Layer 5 of a small transformer language model trained on English Wikipedia (13 layers, counted from 0, width 128).
A neuron's activation on a vector x is GELU(weights . x), where the dot is the dot product.

Input weights of the MLP neurons that the questions are about. A number n stands for n times 0.0029.
n20: -1 -2 -24 -17 34 -46 -35 8 -50 11 4 9 1 -25 10 -26 -27 -23 -3 1 -27 0 -24 -8 -13 10 -19 -8 5 6 15 -11 30 16 -30 -16 -1 -18 -17 -9 16 -15 48 -10 27 -64 34 -12 34 10 13 -27 -30 59 16 43 22 -60 4 34 -12 33 -27 -31 -8 -4 16 31 1 -19 9 -8 1 -6 -27 -19 55 -1 19 -36 1 -3 -68 23 1 -53 -39 4 -17 -6 16 19 2 -1 8 27 -7 -2 4 11 31 9 -3 -18 8 13 -12 23 -12 2 4 7 -11 20 -35 1 32 -1 -44 -6 -4 -18 22 5 1 -22 -38 24
n21: 15 14 17 -3 -54 25 24 -7 -3 38 20 8 1 -6 17 0 -4 -5 5 6 -28 19 9 -17 -6 34 1 22 24 -1 -22 -35 33 19 -5 -21 6 20 7 1 19 10 -15 -48 -16 15 4 28 11 -25 44 -4 34 46 6 -37 -10 21 -9 1 23 -32 24 19 30 36 -11 -6 -24 13 -59 -45 31 24 33 14 41 14 7 -13 36 36 -51 -4 12 -3 -12 1 -14 32 1 9 -5 -54 45 14 29 13 7 9 37 1 -55 -4 10 44 -17 -10 43 -19 5 23 -9 10 -9 -39 0 -5 -42 12 -9 0 36 26 -1 24 -9 -17
n92: -28 -43 6 -13 20 6 -2 16 2 -11 44 -3 18 -48 9 28 36 3 28 -38 -45 2 27 -39 12 -9 6 -31 -11 34 20 15 16 52 8 -74 -28 -9 1 -29 2 13 -25 36 -27 -11 -57 6 1 33 7 14 5 22 -36 -13 -28 9 22 -27 -7 -6 58 0 0 58 -62 -33 20 -7 -18 72 26 19 20 -11 6 -25 1 10 7 18 3 69 -12 -27 -7 -6 10 -19 25 2 0 13 -21 -34 25 4 -27 -23 7 -41 -25 12 7 -7 14 -1 26 8 28 43 15 -35 34 -69 -4 -4 -39 -22 -13 -36 26 -36 -6 48 -7 -13
n99: 60 1 -53 18 47 -6 65 16 -23 1 14 -34 -4 -63 -2 -20 12 -1 -18 -10 7 -15 -20 -22 -15 29 38 -41 4 14 11 -19 -38 10 -63 15 -11 -4 13 -16 -27 -21 42 -19 3 -29 15 37 30 -9 11 -5 -8 65 6 15 -10 -3 -13 -22 23 49 -47 28 -12 -38 -43 -3 32 28 48 7 -4 -25 -13 35 2 -2 -33 -21 -26 30 17 41 39 24 27 -40 -7 -37 38 21 -8 41 35 -3 -2 -5 15 24 7 -7 -34 -15 1 55 -38 -30 33 0 54 -6 11 23 20 7 19 23 3 18 0 0 7 -3 -4 -15 -27 35
n124: -35 8 11 -15 18 14 -42 -36 5 29 -28 21 11 29 -30 -22 -10 -24 -27 9 46 18 24 20 -30 -43 -8 -49 -11 -28 -4 -13 16 -59 6 -30 8 -37 0 -28 -32 -4 -24 -7 -21 2 -25 36 -16 5 4 -20 -1 -1 -6 -6 10 -24 -11 27 -4 20 35 -34 16 3 25 0 28 6 21 -11 4 -37 -21 22 29 12 -24 -39 -32 -29 -28 -9 -47 -11 25 -8 1 11 29 32 -19 -6 -23 26 16 -3 -17 3 -24 -8 -9 1 4 21 -21 -33 35 -1 1 -25 5 -33 54 -61 44 1 18 15 -19 -9 -5 -8 5 21 17 -15
n127: -27 -44 19 61 -5 18 -36 6 33 13 13 12 10 4 -11 -37 22 -28 -34 -21 -49 -4 -5 42 -15 20 -27 -2 -16 0 -13 -18 -21 40 -32 -16 -6 -42 -25 4 8 50 -36 -9 -15 11 -11 -16 -17 -45 2 -16 -11 0 19 -8 -8 -26 -37 -27 -7 -21 10 -41 27 -25 -23 -1 11 17 26 5 30 -35 15 8 -9 59 -8 -59 -7 -55 13 -9 32 19 -28 -22 -7 -30 17 -15 -28 51 -29 -46 23 17 11 74 -5 12 22 -32 38 10 29 -8 40 7 6 14 -18 30 0 25 20 -24 -35 14 -19 -37 9 12 5 -30 -10 -24
n139: 28 -36 2 -51 19 10 -31 2 2 -32 18 -38 25 25 -13 -48 35 -44 2 5 12 -27 3 16 17 22 7 18 9 -18 36 -45 0 -1 -11 -45 -19 -32 15 -18 8 16 -10 12 -30 13 42 2 -44 -32 21 37 -21 13 -36 -35 -25 -31 5 22 -32 -26 43 -41 46 -25 8 -10 15 30 -12 4 -22 0 -20 -29 2 24 14 -54 6 41 11 -21 51 3 10 0 -46 -15 17 -6 9 -47 -40 -36 36 -23 -12 -42 9 1 6 27 -46 4 -38 7 -40 9 9 -21 -54 72 -13 2 -3 -3 -28 37 27 0 55 -10 32 -15 -3 -3
n197: -19 -5 -42 -27 -17 12 -12 2 -37 23 13 -27 -12 -62 -13 58 -14 2 -32 -16 -8 -26 -3 -2 22 -13 -33 12 22 8 44 -29 59 -8 17 11 -6 49 49 -29 -50 -2 -8 14 -21 -9 38 -8 5 11 24 34 15 -24 13 56 17 23 20 -1 17 -12 7 20 53 -5 39 -5 9 -18 35 33 -6 8 5 23 -17 -5 -19 -1 6 -5 -57 1 -33 31 18 2 -6 -2 0 -19 20 24 -6 48 24 6 31 7 -33 23 8 14 -15 49 -27 4 8 20 -32 33 41 8 4 65 -21 2 14 1 -29 28 53 -44 -22 40 -10 17
n201: -17 33 23 68 -61 -30 -20 0 -19 -32 14 65 8 -28 30 9 25 -25 -17 0 9 -19 28 -15 32 24 23 -16 11 -43 12 -58 -4 23 -21 -6 10 -29 -16 -38 6 33 -34 20 -30 1 18 -1 -16 -51 51 -18 5 10 71 58 7 -11 2 -6 15 19 -17 44 16 6 0 11 -14 -15 20 -8 0 14 -41 17 -6 22 33 -21 46 -61 -16 -47 29 -38 65 -41 -28 35 65 0 7 -42 -28 15 72 -30 -28 0 -23 21 62 22 -48 -2 -16 -15 15 26 -16 -12 18 -2 -55 -22 26 -10 12 -24 -33 -23 30 -3 -45 6 -4 -46
n215: 5 31 25 -10 -55 14 -10 10 49 -4 26 18 -16 19 -7 22 0 -48 -17 6 -25 -1 -11 -15 4 5 -1 25 -53 -28 -2 -1 23 25 9 -6 -4 -22 8 -10 52 -19 -8 30 -9 13 4 6 -6 -4 7 -18 -14 -15 22 10 18 -8 -20 -31 -54 -9 -13 -59 -37 22 18 25 19 3 12 1 1 6 33 5 0 17 20 12 -12 -30 9 20 -1 32 -28 48 33 10 45 -19 42 17 -38 -24 -24 -35 31 11 5 -17 10 64 -42 5 -26 -38 46 -25 -1 -38 20 2 18 -15 -38 26 6 0 23 -17 28 28 9 -11 28 1
n220: -6 15 1 2 7 21 -9 12 22 36 30 4 -32 0 -27 1 -33 4 -12 -18 -20 7 1 10 9 -4 -54 26 1 -2 15 -1 -38 -85 1 29 31 33 15 32 15 14 -51 2 37 20 21 0 6 -16 24 -28 51 -15 -28 1 36 -9 -20 -4 -32 51 16 7 16 25 16 9 25 8 14 5 -10 21 -7 -26 -18 11 -11 -51 83 8 11 -7 31 16 15 5 1 -38 28 26 8 4 33 -5 -5 30 5 -9 19 43 -7 29 -7 26 -38 -2 0 26 -36 21 -6 -5 36 44 -2 -14 -1 -9 -33 -27 23 -5 -4 -11 -14 14
n223: -20 7 26 22 -24 -1 31 -29 -21 -39 0 6 4 26 39 10 -6 27 21 -6 -6 18 34 42 13 3 -25 4 -1 -8 29 -13 -8 -23 46 -33 28 20 19 0 -11 0 -1 -9 10 -34 -7 4 35 -17 30 8 6 47 38 -16 6 3 0 -12 -30 -18 25 2 -1 46 12 15 1 -16 52 14 74 7 3 11 -4 -21 4 -5 -21 -31 -1 -5 -6 3 40 8 6 1 -8 25 -25 31 3 -8 13 21 52 -6 23 -1 17 -12 12 -28 11 7 45 26 -30 36 -11 13 5 4 -36 21 1 15 -24 48 5 8 18 77 35 31
n232: -32 -44 -29 -20 16 -18 -2 -2 -21 -24 2 18 -20 30 -1 -35 9 -5 -15 40 -32 -20 32 60 46 -4 2 21 -32 39 8 37 21 -3 -9 17 29 30 -16 -19 39 19 -66 -45 -22 24 5 -20 4 -18 20 11 10 13 74 21 -16 -8 -10 -76 3 9 5 -30 22 28 -23 -7 17 24 -6 58 6 -26 17 -42 34 13 21 18 16 -7 18 19 -9 -21 -36 1 10 17 15 -14 -27 -46 14 2 23 7 27 3 17 -4 22 8 6 28 -14 -26 19 1 25 14 -7 19 -15 57 -5 -40 -40 19 9 -26 3 -45 -13 -22 -53 -10
n316: 36 -65 41 -41 -17 36 10 -15 44 14 -6 10 34 -7 15 32 -2 -50 8 0 -31 6 7 -19 -14 17 -60 -16 -14 36 -18 -10 17 -25 -18 15 5 47 1 4 -49 -23 -39 23 26 24 -10 -11 6 7 8 13 -16 24 -19 11 -20 -11 -5 -12 -13 16 -20 -37 13 -30 -47 22 -6 -16 11 -9 17 -3 12 -13 -33 6 22 -9 21 51 -11 44 -9 2 5 -30 -25 -11 29 -28 -55 60 31 -53 -30 45 29 54 2 -13 7 -59 -3 -11 -18 27 -6 -8 -27 -3 -11 -1 -20 -10 -43 -46 12 29 33 -59 36 6 14 52 -21 0
n402: -21 13 -41 -42 12 28 12 -8 7 -33 24 -49 2 1 -3 37 -33 -15 2 -16 -11 24 -5 -29 -10 6 -15 -32 -34 33 5 14 -3 -41 -31 31 16 -63 -11 -34 51 -19 -6 -15 -26 -33 -19 -44 38 10 35 -15 -18 -22 -17 -11 -11 8 41 -8 31 6 26 27 -25 21 -2 14 -54 -11 -45 32 -36 -15 -39 -22 -5 -31 -39 -28 -14 -49 -23 61 -12 -14 54 16 -1 0 -10 -2 9 -8 10 58 16 -17 -20 -27 3 -10 -9 -15 -2 49 25 -5 -39 54 -3 -36 1 21 -6 -55 -26 -11 -12 24 -9 -10 33 -17 2 47 -37 -20
n408: -36 -2 31 5 -14 -27 12 -3 -7 -30 -31 20 23 14 3 54 14 -17 13 39 19 -5 13 10 -41 -14 -9 2 -22 20 18 18 -16 18 -32 -37 -13 10 44 -26 -50 -32 7 -2 -22 9 57 -21 19 5 9 75 -19 -17 8 15 21 -24 5 -4 -62 4 -13 -9 -48 -27 -9 22 21 5 32 25 53 -2 -55 -16 -2 1 -3 18 50 22 -13 -40 -23 11 13 27 14 -4 -17 -13 6 14 67 -9 -5 22 33 -26 1 -19 41 -2 0 5 1 -38 7 29 -33 5 18 -24 4 2 24 -24 -18 18 10 11 -22 15 25 44 16 -19
n409: 6 -20 35 -28 -22 -13 7 32 -4 -54 -4 5 29 -21 59 -3 2 29 7 18 18 -7 37 -22 0 67 13 -10 35 26 -12 10 52 -32 -10 -20 38 27 -57 41 -7 -46 2 11 -5 -33 68 8 -24 0 24 11 -6 -36 -60 20 -2 -32 -19 8 10 -9 -11 -42 21 -26 -12 20 -45 58 -29 64 4 -18 8 2 -20 7 26 -57 -47 26 5 19 37 -16 -11 10 4 13 -9 26 16 18 25 -7 35 10 -16 22 -37 -41 23 -5 -27 38 -1 -20 5 14 -1 59 -21 -8 27 48 -44 13 -4 -54 -9 -6 2 26 17 -17 -17 29
n422: 6 -42 -16 -7 35 29 4 14 16 24 -15 9 20 25 -49 -23 -3 -42 -2 -12 -6 -1 17 4 15 12 -47 -5 -23 -27 15 -20 -27 -39 -38 -4 40 -14 -28 -21 2 8 -16 -7 55 33 -49 -2 39 34 15 -5 -24 -2 6 29 1 2 3 -51 -2 34 -8 42 -13 -16 -15 17 7 -15 -34 -50 53 35 14 -5 25 23 9 -5 53 -40 22 19 -33 -4 -16 -26 -2 41 -8 47 32 -14 -15 -14 15 4 -29 1 5 9 -11 2 28 12 -5 -6 -12 -5 35 40 -29 24 -45 65 11 -44 32 -24 -11 -12 35 2 -50 33 -18 15
n423: 14 0 -5 5 28 25 -38 4 -1 -7 -21 30 6 -53 -27 -4 -7 -16 -69 5 14 7 1 39 25 42 -5 17 1 9 -1 25 9 -5 11 10 5 -9 -44 4 39 41 13 -5 7 8 -32 -32 -19 -25 36 30 9 11 5 -2 -6 21 22 -17 1 0 -21 -4 -5 36 -2 -3 29 10 -19 -10 67 -14 -33 -23 8 -45 34 2 -11 44 49 10 -18 -32 -11 30 28 -19 14 6 8 1 -18 -13 -28 40 1 13 -4 -22 -14 23 -2 28 29 -3 18 -14 29 -12 13 -8 -4 18 -20 -19 -18 -7 -46 12 1 8 -17 7 1 -8
n451: -35 44 5 -7 -45 6 -1 21 41 -45 10 39 -38 -7 10 38 -13 4 5 32 -10 -20 26 0 25 -35 8 -54 -32 -21 24 -11 -1 28 -15 5 -24 -11 -7 -32 -29 -2 1 15 -6 19 56 14 -20 -15 4 21 -36 -23 -29 -5 -14 -48 -10 -26 10 -53 10 30 21 12 -4 13 18 -5 15 -20 5 -16 -21 -22 -7 -32 1 6 -18 11 -3 -33 -12 5 -52 -27 -25 9 -12 9 27 4 11 50 -33 16 -12 -43 -61 1 17 2 22 -7 -17 -37 -17 3 25 28 -24 -19 18 -6 35 7 -15 34 14 5 9 11 4 38 50 10
n478: -11 15 3 -2 22 -25 -21 44 18 2 13 7 -1 31 -79 58 32 19 24 26 -37 22 24 23 -11 68 -54 58 -27 24 93 25 -51 18 -16 73 -22 12 28 -33 25 35 8 24 -54 -24 -5 20 -23 -32 -1 46 0 31 -19 -27 -21 -20 -7 -37 -5 -4 58 -43 -23 -49 -9 66 19 -18 -6 47 55 -6 -2 10 3 14 -15 -19 -3 -10 -40 -32 17 -28 30 22 26 17 -21 -37 47 10 36 10 -10 70 43 -29 9 -22 -58 -43 -13 -25 63 -46 23 22 8 -28 -8 -30 17 16 -43 -16 -51 29 -4 38 28 -10 -33 15 65 20
n479: -13 -12 29 -22 -42 22 -30 -12 28 15 40 -29 0 3 -55 29 32 -25 -20 -29 23 38 -7 14 -15 2 15 -22 14 -35 43 35 11 -13 24 -19 7 17 12 -12 26 58 23 11 -25 -18 -19 -56 15 -12 17 28 32 18 48 23 5 -26 -24 -23 32 -29 -3 -2 -25 -31 15 -6 4 -17 -46 -12 58 28 21 1 -11 17 22 -42 -8 10 20 25 4 22 -23 -38 -25 13 -6 -8 36 0 -10 44 8 -43 -8 -7 -38 8 -41 28 -28 2 6 -19 13 9 14 6 3 6 2 -34 -47 -14 50 -13 30 -30 -21 -32 -6 26 -19 0
n502: 13 -12 -8 21 20 29 41 -16 35 -3 11 5 31 1 -47 43 -15 -25 11 6 -21 11 46 -16 4 21 20 16 -28 -26 0 18 37 -23 -27 18 54 28 45 -3 -11 10 -12 -5 29 46 -5 6 49 -41 -3 -2 4 -10 -27 20 -3 -17 31 24 39 61 24 -19 29 5 8 40 -16 -3 5 -16 -31 -3 -10 3 8 34 2 -8 14 -25 27 -21 12 -9 1 -1 -5 -6 -27 -15 -5 10 16 -14 -18 0 -10 27 -38 12 23 25 21 4 -23 -33 37 2 16 14 37 13 23 12 -4 7 -22 20 -18 -7 7 5 -20 11 10 -9
n504: 3 1 8 -2 -1 6 -17 20 2 6 20 -15 -4 -8 37 42 -12 -30 -11 17 12 4 11 -34 20 18 1 16 -29 -22 -10 -6 21 -15 37 -1 -10 1 21 19 -9 -20 -23 -14 -7 -6 23 -46 41 -33 28 -23 26 -39 -39 45 -28 -18 -18 26 -14 30 43 2 18 -32 -19 23 51 16 33 -1 12 -18 42 -6 -4 -7 16 34 20 45 50 18 -10 -14 -28 -6 -25 19 -24 -18 -19 -21 -18 42 -16 33 15 -22 10 -12 -26 15 -21 16 -10 28 33 -2 12 -34 -43 -6 -10 -10 18 47 21 -29 50 34 2 -49 20 -33 -21 -10
n511: 23 -27 20 -11 -28 18 -5 28 0 -57 -36 7 9 31 -9 37 26 -51 37 2 -12 -21 -9 0 -30 25 -58 20 -27 26 -7 0 20 5 3 -6 13 -4 41 -40 -22 52 -17 -6 -30 -46 -16 22 33 9 -10 -12 -9 -19 11 -29 -38 -42 -2 -25 13 -48 26 45 -6 10 42 53 -24 -2 21 -32 19 -19 -38 62 -3 9 8 38 30 19 4 0 -15 40 -1 -45 18 -29 -9 7 -19 -2 25 10 4 42 -53 6 -5 27 -31 -8 15 33 -25 -25 -18 -34 23 41 3 -20 -8 -11 -20 28 2 -21 -45 21 19 16 60 6 25 13

Each question shows a token from some text and the vector x that enters the MLP there. A number n stands for n times 0.09.

"ER": 25 -6 9 7 -13 0 15 -11 10 10 -2 4 -9 23 7 -9 -12 14 22 -7 7 12 -37 -4 4 6 8 -4 -12 19 -8 -8 -11 -1 19 3 -13 16 -2 45 -24 -7 -15 4 31 19 -12 -1 -2 8 1 11 7 -7 -5 -6 -29 21 -18 12 -22 1 17 4 -4 -9 -21 6 -34 15 -8 -3 -28 17 0 -3 -13 6 1 33 -10 -4 -13 -22 1 -15 -8 28 -5 -18 17 0 -11 7 -17 -11 13 -2 -15 2 3 24 -8 -2 6 -22 30 53 -11 -36 25 -14 10 -23 4 -6 -34 -26 30 39 4 2 -5 -37 7 1 9 -7
The most active neuron and its activation: n316, at about 2.5

"tern": -6 -8 8 -10 -25 4 15 6 -20 1 22 11 2 21 1 -2 -2 31 18 -15 18 8 10 -17 12 -13 -17 -7 -12 33 -7 -14 3 7 2 -14 7 1 12 17 -15 -5 11 -10 1 -9 -8 7 13 2 -2 5 3 -28 2 16 8 0 -13 -13 -6 -23 -13 11 -30 -16 -11 -3 10 -16 -17 -11 8 22 -13 -24 12 6 -26 6 -15 3 0 -11 36 -19 2 43 8 15 5 -10 -11 -32 12 7 -5 -5 1 -11 -3 25 16 2 -11 0 -10 50 -5 -30 -8 19 40 6 3 -8 4 -10 28 6 19 -15 -43 -12 -15 -22 23 8
Which two neurons fire most, strongest first? n408, n479

" though": 6 -7 -6 -4 -4 -44 5 9 4 4 15 11 -12 -13 -35 -17 3 36 6 -18 -1 12 -21 5 18 -4 9 -5 7 38 -7 1 22 -7 16 -26 -38 1 7 -9 1 -14 10 10 -3 -11 -12 -12 1 -12 12 13 23 8 -11 0 16 -19 -12 22 1 -15 -31 11 8 6 -16 12 -1 -7 -7 -6 -4 24 -19 -13 2 6 -17 9 -2 -26 -3 9 23 -22 -23 9 6 -9 0 5 -2 -2 -28 -18 -8 20 2 9 -4 13 21 3 6 -10 -9 53 -12 -27 -10 1 50 -16 23 -13 -7 -1 27 0 16 6 -19 -16 13 1 2 2
Which of these neurons fires most? n92

" Just": 3 -14 -23 3 4 -4 5 -2 -4 2 11 6 0 10 -9 -5 -4 36 12 -23 3 13 4 21 16 -2 12 -12 7 6 -19 -6 -9 16 -21 -7 -15 1 24 31 21 -14 -8 11 10 34 -12 7 0 -6 -3 -12 5 -13 15 -49 -7 -8 7 -8 33 -19 19 3 1 -3 8 -13 -17 11 11 -31 -6 -1 -9 -14 0 1 -5 -10 1 4 -2 -8 27 -33 -13 -4 -21 5 -7 -9 -27 -19 -20 3 -12 10 14 15 6 -4 1 -7 20 -2 -11 57 12 -19 12 -12 20 -10 -9 -19 -18 -11 47 -14 39 5 -22 1 16 -27 21 -10
The most active neuron and its activation: n21, at about 0.56

"ne": 8 8 6 2 -26 -16 20 -5 10 -1 35 13 -14 1 1 24 12 9 -11 -22 9 -1 -6 -1 31 -6 1 -32 8 -6 -18 11 -4 -9 8 -15 -4 9 27 12 -15 8 2 4 4 2 -19 15 -27 -25 -21 3 5 -8 7 2 7 -8 -17 11 13 -8 -13 25 -29 8 -4 -7 -21 -11 -5 -18 -27 8 1 -3 -3 0 -21 35 -2 -18 -2 2 41 -18 6 14 -12 18 -2 -7 -13 2 -21 -5 6 17 9 3 -10 48 4 18 -2 -15 0 64 -3 -34 3 6 8 -20 -1 -3 -32 5 -6 9 18 9 -30 -4 -13 -4 -4 0
Which of these neurons fires most? n201

"ette": -11 10 -17 19 -13 -10 26 6 -13 -14 -1 -8 -4 10 -6 15 -5 38 4 -38 0 1 -41 -8 2 -11 8 -24 -3 1 -21 9 0 -1 16 37 19 4 6 20 -18 -10 22 18 -8 10 5 15 -8 0 3 19 -4 9 5 -3 -12 -21 4 -5 -11 -19 -10 7 -11 5 -26 17 -19 -14 -7 7 -11 11 -16 -6 -14 26 -28 36 -1 6 18 -18 11 -9 2 20 -10 20 9 7 -8 -18 1 -6 -1 10 -34 3 8 13 19 -16 31 -13 10 42 7 -43 -7 -4 21 -30 -18 -1 3 2 -8 3 21 6 -31 -2 -13 -13 35 -1
Which of these neurons fires most? n451

" C": 28 1 8 11 -19 -2 29 3 9 6 9 -1 -23 -15 -11 -7 -8 16 13 -5 -3 14 -13 -1 7 -28 29 5 -3 32 0 7 -14 -17 -18 -2 -10 -14 10 26 -4 -19 1 -9 4 1 -33 19 -25 -6 -15 2 -12 -4 -3 -22 29 -6 9 -4 27 -35 -34 5 -11 7 -8 0 -22 4 -2 -36 -7 -9 -16 -2 8 30 -3 42 9 -16 13 -7 34 -42 -19 -6 -5 -6 -24 6 -20 -5 -2 13 15 19 -14 7 6 13 5 -18 21 -10 1 36 15 -14 -12 -20 19 -15 4 8 21 12 10 5 29 18 -17 4 3 -4 8 18
Which of these neurons fires most? n99

" R": 32 13 7 0 -4 1 16 -22 15 -11 -7 8 -18 5 -2 -18 -1 29 10 2 -11 17 -19 7 7 -12 -2 -3 -16 12 -8 -16 6 3 -23 -14 -18 -9 7 62 -14 -18 13 -10 15 12 -17 14 -5 -3 -10 14 -15 -29 5 15 12 20 17 4 27 -31 -17 12 -15 -5 2 7 -18 14 14 1 -20 -7 -1 1 -1 8 -7 22 -18 -20 -9 -15 49 -50 0 -2 -13 14 -7 22 -1 -23 -7 1 -1 10 -31 -17 -3 -17 10 -8 10 -8 -2 42 0 -26 14 -19 29 6 12 -10 0 2 30 -5 20 8 -30 -7 18 7 14 1
Which of these neurons fires most? n451

"own": 19 -8 -5 3 -6 -16 5 -4 -2 -17 5 -15 -12 0 -11 -16 15 36 -8 -15 19 -7 -25 -10 4 7 -3 5 -10 20 7 4 13 -9 10 -10 -18 10 23 23 -1 16 8 -11 5 1 -11 14 -20 4 0 -17 1 -24 17 0 -14 0 9 -4 22 -18 -27 7 -6 27 -18 14 -10 -15 -15 7 -12 3 -14 9 11 -18 -32 17 7 -11 -4 23 32 -2 -9 -5 -4 -2 -8 17 3 -6 -26 4 3 1 18 1 16 -3 17 -12 -20 -17 18 60 -22 -36 -4 11 38 -4 7 4 -10 -6 47 9 -15 13 -12 -49 -10 0 26 -13
Which two neurons fire most, strongest first? n197, n92

"\"": -22 -7 -14 5 -1 -6 31 -10 6 9 0 11 -15 1 -20 -16 5 11 17 -3 0 21 -32 -7 25 -12 33 -17 18 -4 -15 1 3 -13 12 -25 11 -6 2 34 -11 -5 7 -10 -14 0 -28 10 -8 -5 0 -1 21 -3 12 -31 -8 -7 0 -5 -17 9 1 13 -9 3 8 -13 -16 -1 -30 -7 13 13 -6 13 1 12 -15 27 -18 -22 14 -17 5 -11 -20 19 -21 4 -8 17 -27 -15 -8 22 5 6 -6 3 2 28 3 11 -4 14 18 43 6 -19 -7 10 30 -43 -4 -1 3 6 16 22 6 9 -14 -35 0 -27 57 5
The most active neuron and its activation: n124, at about 0.83

"ner": 14 -2 -1 -7 -17 -18 16 11 -8 6 7 -2 -2 20 7 -8 1 20 -8 -9 8 4 -25 0 4 -6 11 13 0 21 -39 30 0 8 9 -6 22 -24 16 47 -21 2 16 -4 16 -13 11 -3 -27 10 -11 20 -14 11 3 2 -2 -10 13 8 -5 -22 -3 -19 12 -21 0 2 -30 -8 -4 12 -1 10 -8 -12 5 -7 -43 11 16 -23 2 -25 11 5 -7 26 1 -8 23 22 15 0 -11 -13 7 -2 12 -15 7 5 9 -13 8 -9 6 48 -11 -10 -16 -3 16 -16 -4 13 6 -14 17 12 -16 8 -18 -62 -11 -16 -7 10
Which of these neurons fires most? n20

"en": -13 -18 -16 9 2 5 23 -23 -10 14 1 -14 -11 8 -10 -6 14 21 -20 -38 15 -10 4 -12 26 -2 -19 -9 -26 21 -8 32 -10 6 7 8 10 -29 17 55 5 -10 15 -2 14 32 -13 -3 -10 -4 -6 8 -9 -16 11 -2 0 -2 -7 14 12 -9 -12 7 2 0 6 -13 -4 -21 -30 -18 5 1 -4 19 14 12 9 -8 -7 -2 -2 -24 3 -14 4 3 -18 9 -7 25 -19 0 -16 1 -26 4 -2 -5 -5 6 8 26 2 0 23 12 7 5 -28 -9 46 -19 -7 6 -2 6 23 -2 12 18 -27 -12 10 6 1 -7
Which of these neurons fires most? n479

" ent": -7 0 -1 -7 -14 -9 46 9 12 -6 -4 -14 -22 -1 -21 -37 2 44 20 -18 11 -1 -19 -10 6 6 -15 23 4 23 -11 -2 -15 -9 -19 -11 -9 2 -4 7 7 9 0 -13 5 17 -19 17 -10 5 -5 -9 -4 -16 -8 -26 10 -16 13 2 -9 1 -19 18 32 -11 14 -2 -24 -1 14 -5 -8 10 2 1 -22 15 -33 19 14 -15 -4 -15 4 -17 -17 13 1 -21 -1 17 -11 -21 9 8 8 12 -8 1 14 0 15 -6 13 -9 42 59 -3 -22 -10 -18 36 -14 -6 8 5 -3 54 18 0 27 -37 -13 -7 -6 -4 16
Which of these neurons fires most? n220

" the": -13 -2 -7 6 -11 -17 3 2 -14 12 21 -7 -24 -12 -24 -28 13 28 11 8 -2 -3 -21 -6 -1 -4 7 -9 -11 28 -7 -8 6 -19 5 -12 -25 -26 19 28 3 -13 18 -4 21 19 -15 -6 -32 -32 14 10 5 -18 8 -1 9 5 -3 21 8 -21 -17 15 2 1 7 0 -10 8 -10 -6 1 16 -26 -16 12 7 -5 24 -7 1 6 -13 42 -20 -14 3 3 -2 2 11 -24 -12 -29 -4 -2 26 -1 -2 4 4 14 -4 3 -15 12 21 -21 -6 10 7 41 -11 6 -6 -10 7 38 27 18 19 -5 -27 21 -7 14 -11
Which of these neurons fires most? n139

" win": 6 2 8 -3 -23 -18 12 -12 -11 11 12 -8 -9 5 2 -10 -5 34 18 -44 -3 -12 -14 -1 7 11 11 8 4 11 -6 2 5 -26 7 -10 10 -4 5 24 5 17 7 -6 -3 20 6 14 -14 9 3 13 12 -24 -3 -21 7 -6 -8 -6 -1 -35 -49 6 -9 -25 -17 -5 -18 5 -16 15 6 1 -9 -6 -10 3 -22 15 17 -3 -6 2 9 -4 -12 13 -15 15 17 -10 -2 3 1 14 -7 26 -20 10 -8 26 35 -18 -8 -10 6 16 -13 4 1 -10 27 -39 13 3 3 3 32 -3 0 29 -21 -48 23 -12 7 13
The most active neuron and its activation: n409, at about 1.1

" |\n": -19 -1 -2 -11 -18 -15 5 -3 -1 10 -4 -9 -16 10 -27 -5 5 22 6 -9 13 25 -11 10 -13 -4 -1 7 -3 2 -1 -20 17 -8 -16 -22 1 -13 18 26 -4 -14 15 -33 14 27 -31 5 -16 3 -2 11 -11 2 -10 -18 22 -17 11 11 -2 -9 13 -1 14 -8 -2 15 -38 8 -9 1 -11 0 -18 -8 -5 24 -7 15 -1 -3 2 -9 10 16 -15 9 -4 3 -1 13 -30 -8 -32 5 15 18 -8 24 4 3 -9 -5 11 -3 14 33 15 -11 11 -17 60 -23 2 0 -18 0 26 30 -17 29 -25 -13 11 -21 9 6
The most active neuron and its activation: n124, at about 1.5

" of": 1 -4 -2 -10 -27 -1 36 2 -19 11 -14 0 3 -4 -16 -20 23 18 2 2 14 6 -26 -15 12 -12 11 -9 -2 10 -19 -7 12 -12 -8 -15 -12 -24 8 22 -2 -27 25 -2 17 19 0 3 6 -24 26 -5 -17 -11 10 -5 8 -10 -8 9 28 -4 -50 -5 7 -4 -1 -5 -9 -3 -10 2 15 21 -11 9 -11 16 -4 14 -11 -5 25 10 43 -48 -7 23 -2 7 -5 16 -21 -10 -18 -23 -6 13 -30 1 6 -6 12 -11 -4 -1 8 32 3 3 -3 19 37 -2 16 -6 -3 7 15 -3 6 7 -15 1 -5 -17 3 18
The most active neuron and its activation: n409, at about 2

" sub": 9 3 -1 5 -12 -22 28 2 24 15 1 5 -25 -12 -2 -18 -22 14 19 -19 14 7 -1 -12 12 -7 3 18 -9 11 -5 -17 15 -15 0 -7 -18 -9 0 33 -23 -1 14 7 -2 9 -33 -15 -24 11 23 -31 0 -21 6 -8 16 6 -1 3 14 0 -46 9 12 0 21 14 -1 4 6 -31 -9 16 -4 1 -6 -4 -19 13 -2 -9 -3 7 38 -16 -10 4 5 -6 13 14 -16 -8 -18 13 -8 4 -1 -1 14 0 5 4 -13 -24 24 43 -17 -37 7 -7 48 3 17 7 -25 -2 0 -4 8 21 -24 1 -2 -25 17 5
The most active neuron and its activation: n215, at about 0.21

"ice": -5 -1 -18 13 20 2 0 -8 -21 -4 3 -12 14 24 -4 0 8 19 -3 -43 2 5 -15 29 18 -13 21 -10 -1 22 -10 5 -9 11 6 2 8 -1 27 42 -27 -5 -15 10 3 5 15 12 -6 -18 7 -1 1 -16 -6 -40 -15 -12 -2 -14 16 -22 8 -2 -15 -6 -24 -11 -9 14 1 -14 -5 10 -16 4 -14 10 6 17 -15 13 10 2 8 -6 -2 10 -26 -11 5 2 -8 -22 -19 9 -9 0 11 17 9 15 -6 -27 17 -12 23 44 -9 -27 0 4 32 -21 -2 23 3 1 1 18 20 -3 -37 -14 13 -24 34 -25
Which of these neurons fires most? n127

" |": -12 10 -28 -6 -8 -26 22 -1 -19 11 -7 14 -4 14 -15 -18 4 22 -6 10 28 18 -10 16 9 -15 12 -9 -18 16 11 -12 8 -19 -9 -9 -5 -20 11 41 -18 -9 8 -18 13 30 -10 14 -7 14 -22 12 4 -3 1 23 13 15 3 -14 4 -18 -27 23 -14 3 -27 0 -3 -7 -19 -6 -1 -17 -8 -3 12 1 -24 13 -3 -40 18 -9 -8 -32 -3 10 12 5 -2 8 -12 -22 5 -16 17 12 -3 17 9 15 3 -10 4 6 14 31 -8 -16 7 -4 31 -15 2 26 -8 -16 34 -11 12 23 10 3 6 -27 -13 -12
Which of these neurons fires most? n422